Layer 2 of a small transformer language model trained on English Wikipedia (15 layers, counted from 0, width 64).
A neuron's activation on a vector x is GELU(weights . x + bias), where the dot is the dot product.

Input weights of the MLP neurons that the questions are about. A number n stands for (n - 500) times 0.0017.
n17 (bias -0.024): 616 655 330 561 443 580 493 596 293 222 487 612 536 646 616 391 409 529 269 689 469 699 674 736 345 564 764 477 424 676 317 745 464 371 465 510 500 242 432 428 585 545 675 511 399 494 432 422 413 720 472 468 368 454 705 454 675 760 782 492 107 108 475 484
n19 (bias -0.051): 399 614 637 526 539 535 420 279 591 648 546 486 355 532 531 543 434 434 370 561 546 401 420 509 431 580 428 308 519 406 541 441 392 457 443 473 421 543 437 475 490 547 486 518 632 669 669 462 450 472 480 486 572 616 429 574 459 541 466 598 490 427 717 536
n38 (bias -0.046): 654 544 468 463 614 502 316 471 553 369 288 598 654 499 413 512 362 570 459 548 615 589 516 509 531 538 564 545 619 521 444 307 525 490 452 641 456 469 413 580 560 536 400 377 394 565 536 411 471 411 627 535 363 503 585 432 643 603 574 430 378 453 531 396
n39 (bias -0.047): 410 506 527 465 500 634 390 615 646 474 369 470 483 608 435 563 433 673 565 548 620 475 488 605 435 413 367 483 413 519 430 505 355 566 478 607 479 539 453 453 373 477 408 370 378 503 522 509 563 455 634 408 530 465 423 582 553 619 435 511 451 511 463 495
n45 (bias -0.096): 477 516 562 555 478 489 445 465 542 501 405 441 395 511 428 647 437 407 612 497 567 630 503 557 515 513 505 567 565 422 501 485 515 493 619 520 555 522 480 462 528 443 346 551 474 539 576 508 498 511 520 550 474 560 417 449 472 599 516 519 520 513 474 471
n48 (bias -0.080): 354 549 432 557 325 585 497 530 602 598 516 330 382 610 269 467 509 665 707 534 570 345 608 673 508 538 499 463 533 456 491 632 428 605 641 402 615 593 292 388 659 371 433 466 566 679 504 397 377 254 546 368 391 503 619 414 436 610 524 455 318 511 606 497
n49 (bias -0.033): 651 673 409 413 672 457 457 601 551 709 664 403 389 386 334 416 495 492 404 677 221 391 449 576 527 447 602 528 474 531 296 310 453 491 358 621 532 522 588 566 419 678 500 455 532 255 479 661 353 734 627 605 353 649 533 694 477 501 312 483 699 667 576 387
n54 (bias -0.058): 584 590 405 583 402 524 528 567 496 526 571 648 280 528 543 451 489 559 384 583 380 408 409 368 385 503 495 431 467 576 453 529 653 468 661 509 350 603 366 603 382 476 404 505 445 436 472 581 622 446 570 482 281 486 628 414 656 632 543 443 468 556 580 479
n59 (bias -0.054): 593 648 350 784 777 500 686 450 440 536 676 587 454 420 560 874 479 504 501 355 495 566 407 447 457 686 285 307 465 644 522 813 786 331 455 634 640 384 501 487 513 361 340 458 434 382 525 262 426 469 584 524 527 725 619 281 546 445 301 234 570 631 178 677
n82 (bias -0.037): 369 420 624 540 502 674 500 466 742 509 323 412 469 546 726 477 423 259 625 540 570 700 410 469 661 387 399 501 260 391 586 359 404 458 653 306 363 330 625 382 523 309 627 686 521 584 519 349 576 597 587 231 657 415 603 515 454 572 500 556 595 606 544 632
n95 (bias -0.030): 601 513 626 650 432 437 443 550 431 591 460 97 599 363 588 723 295 372 580 440 642 414 459 550 467 718 632 657 388 354 266 524 381 412 522 401 411 364 417 603 559 281 602 437 459 418 587 592 670 568 475 606 601 583 604 357 592 584 365 572 839 495 341 679
n100 (bias -0.023): 482 639 408 485 617 541 540 356 641 341 376 441 647 179 325 609 518 532 749 468 389 449 569 648 614 543 670 306 642 533 552 380 643 559 545 510 606 360 564 475 325 348 339 453 285 467 328 610 357 819 357 515 651 410 602 521 652 584 517 571 503 501 389 606
n103 (bias -0.043): 271 336 425 693 494 340 403 422 537 763 604 265 382 791 641 436 523 282 709 513 580 671 532 716 507 403 195 660 325 555 489 818 426 171 256 578 463 332 401 647 540 622 228 989 685 418 501 533 573 513 456 181 428 550 617 610 709 603 518 484 353 427 581 493
n133 (bias -0.037): 419 275 531 666 614 385 537 648 334 236 337 399 575 134 550 690 611 492 584 518 347 364 333 546 586 429 725 456 465 474 697 451 622 451 519 559 597 585 707 344 504 383 357 512 550 499 517 362 443 555 528 250 579 647 588 477 837 526 361 685 677 642 432 639
n143 (bias -0.073): 442 534 538 701 544 658 402 527 461 635 595 610 401 401 518 466 475 589 380 391 493 195 460 510 411 406 697 500 510 384 576 562 639 367 378 457 322 475 384 556 576 537 583 505 446 603 654 436 588 286 551 390 613 602 493 673 467 602 577 570 400 475 457 451
n150 (bias -0.063): 343 478 256 435 533 640 613 670 506 516 376 583 577 373 385 411 608 435 426 606 585 705 442 666 448 533 480 220 492 673 355 595 719 396 642 449 498 531 631 344 436 446 668 445 400 317 537 454 557 391 430 284 297 820 434 404 705 493 533 397 612 731 296 626
n157 (bias -0.069): 481 296 559 550 512 594 519 490 572 610 569 513 422 348 367 500 296 617 287 428 680 360 593 428 144 479 791 585 444 546 492 593 564 360 376 548 607 544 461 481 696 508 212 254 290 415 635 535 467 642 432 512 707 439 579 428 630 679 673 582 387 462 660 496
n158 (bias -0.031): 597 601 433 484 579 495 443 382 588 374 557 396 457 519 632 530 351 528 448 671 582 335 433 381 339 666 588 416 470 588 572 597 514 392 481 484 475 555 481 468 419 372 561 405 387 436 522 532 471 513 349 571 663 375 424 724 640 463 480 484 586 450 562 504
n171 (bias -0.063): 457 314 535 546 703 474 497 489 545 537 533 505 474 428 616 560 536 523 540 678 507 516 498 435 503 548 331 309 240 835 663 604 505 404 590 486 350 592 498 614 506 418 471 600 490 575 390 339 491 563 426 445 507 466 446 505 598 526 672 386 356 585 187 588
n181 (bias -0.028): 637 552 493 580 454 606 473 642 555 455 406 589 383 321 460 326 571 416 599 433 364 550 337 474 526 518 628 505 492 394 581 504 470 396 671 612 653 391 447 741 558 411 557 388 485 348 448 462 716 513 428 519 561 714 687 442 510 448 440 635 463 486 459 511
n185 (bias -0.064): 428 468 536 761 476 525 257 501 610 487 551 453 526 420 543 472 422 549 510 323 460 447 411 511 527 529 590 652 462 471 588 491 537 411 521 630 573 585 316 562 564 578 556 642 451 523 384 480 554 406 573 244 433 477 562 452 630 536 413 571 395 373 528 389
n192 (bias -0.027): 615 229 283 591 766 578 518 652 574 710 328 364 515 319 429 648 379 590 456 543 584 424 521 468 567 560 384 210 557 290 445 493 772 348 288 389 653 514 692 486 450 432 477 425 536 584 572 540 238 615 484 634 656 714 596 400 579 464 245 611 603 588 504 434
n213 (bias -0.041): 276 468 603 477 519 382 526 331 642 483 473 513 490 551 525 655 407 443 533 520 566 402 363 504 369 491 472 478 420 469 654 566 548 320 487 595 505 603 739 400 300 429 323 772 503 444 651 381 413 570 418 481 620 563 488 598 473 545 537 577 609 390 500 470

Each question shows a token from some text and the vector x that enters the MLP there. A number n stands for (n - 500) times 0.0068.

" y": 392 344 548 710 492 726 409 383 422 233 335 382 288 660 509 362 608 588 565 169 567 469 368 639 458 524 448 552 510 691 511 454 662 669 543 474 494 405 649 681 373 877 620 482 577 547 469 552 481 471 313 714 411 436 511 337 406 361 460 547 583 524 646 544
Which of these neurons fires most? n185

",": 467 356 498 572 532 665 477 414 476 282 369 396 313 421 378 451 690 586 599 258 532 390 445 551 407 527 516 704 471 664 406 590 724 750 560 382 434 349 632 700 326 913 524 548 538 596 522 423 446 425 366 695 449 440 379 382 348 446 458 500 684 504 499 649
Which of these neurons fires most? n100

"ect": 660 445 653 625 383 621 507 542 471 250 293 352 284 496 509 378 579 608 666 361 585 590 480 540 365 487 508 619 602 729 398 672 592 596 547 426 440 435 689 638 380 912 618 546 517 569 573 340 376 474 332 621 341 337 411 418 304 376 462 422 610 539 517 518
Which two neurons fire most, strongest first? n17, n45

" ch": 409 339 693 723 493 665 414 354 462 261 358 397 305 654 506 458 749 597 599 301 669 480 386 564 342 514 518 435 550 722 517 511 678 665 451 357 483 441 559 693 423 828 487 463 554 537 465 449 481 498 369 636 322 434 423 436 323 323 439 589 666 573 614 497
Which neuron fires most, and how strongly? n19, at about 0.24

"ac": 765 401 592 661 435 490 537 458 544 274 368 351 306 538 439 415 635 545 590 425 627 562 482 708 310 472 498 592 559 719 369 598 634 672 527 484 467 507 666 534 385 897 517 532 428 586 570 365 428 457 341 620 391 368 391 468 304 244 291 444 657 537 556 576
Which of these neurons fires most? n49

"ic": 754 376 530 581 386 620 555 401 507 281 275 324 282 663 570 372 578 524 592 366 627 316 512 565 373 457 467 694 601 716 471 590 549 611 546 443 529 355 697 632 416 868 544 545 529 604 518 474 413 411 394 607 396 405 410 464 360 277 348 522 689 644 469 547
Which neuron fires most, and how strongly? n158, at about 0.024

" l": 419 292 575 627 526 687 500 328 467 268 331 323 347 623 475 410 741 666 608 214 621 454 450 469 450 503 593 586 460 706 505 569 609 703 508 460 420 440 503 794 454 828 599 469 574 458 435 434 459 455 360 659 346 464 433 450 395 391 399 498 773 486 526 516
Which neuron fires most, and how strongly? n185, at about 0.23

"\n": 539 423 594 749 529 693 562 486 430 344 305 329 335 545 523 503 607 617 559 209 550 463 517 590 348 576 529 669 469 723 388 638 635 786 439 477 505 373 609 646 390 777 445 517 501 548 482 419 421 430 363 746 414 417 251 406 323 322 355 535 621 529 527 604
Which neuron fires most, and how strongly? n59, at about 1.1

" and": 401 337 592 597 614 678 480 404 466 337 333 399 309 520 392 459 708 537 574 357 610 457 407 508 283 539 465 722 484 686 471 533 722 695 494 455 462 386 511 689 373 900 540 515 552 546 521 460 388 564 320 644 442 439 406 325 407 340 441 481 681 573 502 641
Which neuron fires most, and how strongly? n59, at about 0.25

" |": 487 366 557 662 518 609 477 442 619 290 360 359 333 546 498 381 704 561 616 275 574 497 453 667 272 546 515 644 424 694 382 544 717 742 635 451 496 401 614 744 312 791 565 453 471 531 572 415 419 401 372 681 482 447 371 450 291 330 328 481 576 501 551 605
Which two neurons fire most, strongest first? n181, n39

" C": 493 436 666 565 418 635 526 327 396 274 334 404 341 609 419 481 608 629 514 315 623 458 449 581 416 377 585 559 511 639 431 636 656 591 519 376 518 396 528 819 377 795 629 535 521 553 455 365 524 388 377 656 360 403 313 443 301 332 435 685 660 604 672 596
Which two neurons fire most, strongest first? n143, n181

" ": 530 363 554 733 465 571 523 451 486 260 366 336 347 502 486 449 642 539 557 286 648 501 469 734 312 436 473 605 436 655 430 618 692 756 571 497 448 487 638 804 352 811 503 384 530 482 503 380 519 418 429 702 398 393 381 453 311 304 371 537 701 462 570 549
Which three neurons fire most, strongest first? n95, n181, n39

" be": 443 347 607 717 569 617 415 468 439 247 401 312 310 565 529 457 665 649 585 314 597 417 430 600 264 548 439 659 546 689 522 578 688 722 604 433 410 422 544 639 473 759 589 453 472 524 532 351 409 596 318 587 361 387 477 403 394 249 380 520 620 524 629 700
Which of these neurons fires most? n133

"in": 621 415 609 576 401 591 544 428 537 253 267 415 402 582 494 448 633 639 505 412 587 485 467 666 395 478 498 714 561 662 468 581 545 652 488 398 512 384 641 658 328 876 595 547 494 602 449 469 433 356 342 613 370 397 391 366 282 288 479 370 822 588 458 616
Which of these neurons fires most? n150

"f": 653 344 584 820 394 597 483 497 515 259 298 391 305 724 434 526 646 635 552 282 608 499 443 622 322 448 499 605 451 677 417 547 690 614 628 374 356 457 624 605 409 848 524 459 653 560 442 471 456 595 413 567 402 393 409 461 277 262 440 448 708 495 596 475
Which neuron fires most, and how strongly? n45, at about 0.058

"et": 622 267 621 714 550 564 450 541 536 223 353 386 367 563 462 415 670 603 575 291 628 548 361 688 318 486 474 506 565 708 384 550 654 631 635 504 428 483 490 582 355 845 595 562 427 595 570 399 377 526 384 615 454 366 331 430 298 279 505 337 645 572 592 574
Which two neurons fire most, strongest first? n150, n171

" al": 452 322 580 714 533 661 494 417 530 290 320 334 321 489 575 527 779 632 542 330 663 437 410 511 347 517 450 494 448 678 518 494 552 714 503 376 505 405 543 718 456 852 539 482 641 519 468 474 496 507 346 626 297 384 364 433 278 379 432 594 681 505 656 610
Which neuron fires most, and how strongly? n19, at about 0.25

"ak": 636 382 508 597 501 489 493 446 504 310 335 394 300 650 427 373 623 710 598 351 644 478 419 689 409 497 479 673 490 714 497 513 636 629 482 464 399 479 661 519 298 935 536 526 499 546 550 509 410 473 268 656 481 357 507 399 276 268 366 449 637 597 601 574
Which of these neurons fires most? n49

"e": 562 322 550 712 448 636 687 518 489 269 287 407 278 640 574 435 689 627 549 290 608 343 464 647 400 569 458 641 542 604 435 386 617 524 589 471 405 351 633 620 316 910 576 453 539 589 440 462 440 509 360 638 434 433 392 335 331 336 461 469 706 604 583 581
Which of these neurons fires most? n192

"y": 559 379 608 603 548 633 458 528 545 237 329 397 264 565 524 529 611 651 569 398 636 518 394 664 311 429 459 627 527 754 495 536 582 589 517 376 508 476 518 690 342 856 600 513 590 583 584 452 346 375 373 628 403 395 425 326 170 349 445 469 553 625 557 589
Which three neurons fire most, strongest first? n48, n39, n45

"h": 562 288 598 690 530 635 411 462 558 223 291 349 370 649 406 553 725 540 625 356 583 556 383 572 425 478 479 594 525 684 429 493 653 530 452 414 455 462 468 692 341 903 588 481 557 553 498 504 466 507 319 711 385 456 420 411 290 281 395 443 600 601 630 615
Which of these neurons fires most? n192

" the": 542 321 598 637 490 625 422 396 478 285 324 264 310 619 503 396 612 516 578 292 578 481 507 627 316 445 468 656 475 686 485 591 679 751 493 430 554 402 471 729 427 864 528 528 545 478 579 531 439 599 374 513 387 427 323 478 347 276 459 582 576 555 588 684
Which neuron fires most, and how strongly? n103, at about 1.3

"ir": 608 402 532 492 442 653 530 449 505 266 276 332 287 530 489 467 573 648 625 251 651 412 534 625 312 461 523 663 560 735 455 578 595 644 591 370 557 436 646 544 451 853 661 527 597 572 410 444 335 344 350 564 401 406 397 413 360 326 498 505 722 535 527 655
Which of these neurons fires most? n48

" f": 526 276 640 704 446 588 547 390 389 233 345 344 321 615 518 433 584 589 574 141 591 341 498 534 415 498 542 491 453 706 488 519 701 758 613 396 391 427 697 734 533 818 540 486 553 538 394 448 465 554 433 590 387 430 414 473 369 361 359 562 734 507 613 535
Which of these neurons fires most? n133

"m": 556 318 476 571 568 657 420 417 558 209 271 344 341 653 505 492 641 644 613 245 642 619 510 624 313 426 563 653 532 783 478 493 652 525 508 454 446 438 482 602 449 814 440 495 610 587 535 473 505 383 375 676 358 385 402 429 293 310 501 475 699 548 552 552
Which three neurons fire most, strongest first? n38, n45, n39

" se": 454 264 658 713 498 621 689 396 409 313 368 482 299 621 563 351 660 627 539 199 563 349 446 671 325 601 529 488 544 610 543 429 589 701 623 414 416 430 655 603 364 861 514 423 577 579 456 462 406 604 372 618 357 382 419 352 368 340 447 554 719 568 658 529
Which of these neurons fires most? n133

" In": 517 372 549 558 404 632 580 351 469 260 353 484 353 620 467 420 575 711 517 355 600 420 403 653 385 425 402 595 387 596 472 549 590 716 553 336 525 329 645 726 349 806 446 620 446 662 457 424 447 627 378 608 408 410 314 500 297 365 565 539 758 556 600 661
Which of these neurons fires most? n213

" h": 389 254 676 693 585 664 437 382 451 253 356 383 306 630 477 435 677 565 586 292 533 469 435 547 424 492 450 553 440 712 523 493 639 697 524 475 464 398 492 812 456 846 633 506 530 581 517 393 475 448 295 700 391 412 417 405 424 379 381 455 663 540 559 634
Which three neurons fire most, strongest first? n171, n185, n181

"art": 609 306 651 712 480 596 521 459 497 188 312 328 418 591 514 398 617 665 610 197 530 429 602 601 413 512 540 554 617 637 450 517 559 585 549 312 456 410 654 576 370 817 614 502 430 626 469 571 408 511 348 643 484 251 461 462 213 346 477 435 721 631 594 581
Which of these neurons fires most? n100

"le": 619 322 581 727 415 632 564 459 494 260 278 385 258 657 588 468 699 641 599 324 564 424 552 504 322 503 560 594 595 638 435 423 592 615 557 428 451 443 541 658 367 905 586 475 502 546 452 533 403 512 436 590 432 400 305 277 244 421 473 425 680 553 631 623
Which of these neurons fires most? n54

"ost": 559 374 619 690 570 630 432 442 575 212 388 288 314 579 480 370 595 713 627 313 596 449 407 548 313 394 470 583 576 687 525 581 574 645 705 434 476 379 560 573 337 783 618 522 473 571 604 502 399 449 349 725 449 321 402 410 371 313 472 359 656 573 575 637
Which three neurons fire most, strongest first? n158, n39, n48

"se": 607 339 622 683 529 678 631 447 497 233 314 401 217 682 578 442 558 658 559 229 540 431 479 575 294 498 518 621 553 697 464 433 574 571 613 400 344 366 635 616 395 906 545 433 593 589 538 450 440 465 481 655 354 416 454 402 343 341 484 398 602 627 599 536
Which of these neurons fires most? n54

" of": 509 394 585 607 420 638 595 373 452 347 319 458 287 601 457 383 710 529 518 384 573 417 378 518 339 575 433 701 483 565 480 523 676 721 496 323 472 309 708 715 432 931 446 533 500 577 521 483 372 582 355 556 371 420 436 433 407 399 479 470 773 605 527 568
Which neuron fires most, and how strongly? n49, at about 0.037

"ad": 569 399 527 556 478 560 509 455 582 200 358 344 298 637 444 438 539 734 600 385 614 506 476 628 269 482 524 704 565 694 538 557 691 683 534 449 427 487 578 496 332 856 596 543 468 591 514 434 396 459 316 564 480 308 433 413 279 298 409 443 656 609 551 587
Which three neurons fire most, strongest first? n158, n39, n48

" on": 539 304 582 626 487 602 493 390 453 261 327 421 326 635 492 321 589 607 515 254 578 306 422 561 387 504 499 645 430 640 510 559 609 807 597 472 448 387 704 694 425 851 412 565 522 658 506 522 439 656 399 595 450 427 293 423 375 322 461 392 721 527 561 614
Which neuron fires most, and how strongly? n213, at about 0.054

"am": 590 362 510 575 538 606 454 375 553 288 319 301 370 508 488 473 723 645 701 329 675 571 535 607 319 491 542 621 618 754 485 539 620 552 495 457 473 509 490 584 362 805 512 481 553 497 520 542 445 367 285 628 361 346 469 413 192 283 471 500 678 555 630 548
Which two neurons fire most, strongest first? n48, n45

"ol": 586 420 593 578 440 607 504 408 545 241 258 308 399 660 593 546 730 634 520 416 612 327 551 525 389 451 529 578 629 771 456 547 563 571 519 335 571 379 570 571 415 891 594 476 578 547 406 463 459 406 390 526 427 353 398 435 196 300 457 513 697 553 636 601
Which two neurons fire most, strongest first? n158, n48

"ce": 606 284 500 698 382 684 621 462 509 330 282 449 234 469 536 422 630 661 597 346 582 564 490 618 288 496 566 705 537 662 436 465 545 598 530 423 343 476 544 627 365 914 563 461 622 555 644 449 389 468 417 625 339 358 388 338 322 374 454 493 684 595 548 553
Which of these neurons fires most? n54

"'": 582 378 523 613 580 679 476 429 439 204 271 325 278 597 586 416 679 616 672 297 573 458 364 656 376 415 365 671 524 702 527 575 550 630 483 506 536 387 460 706 430 813 531 552 529 616 585 493 414 552 356 691 442 495 312 435 278 368 421 608 568 559 468 542
Which of these neurons fires most? n103

" Ch": 474 388 695 646 464 683 463 306 423 282 323 406 335 698 435 463 733 606 588 328 637 479 388 585 399 458 544 509 530 658 425 533 705 543 452 328 514 467 559 750 353 807 491 520 531 525 428 450 494 509 362 661 347 412 419 464 298 285 475 621 640 583 667 555
Which of these neurons fires most? n19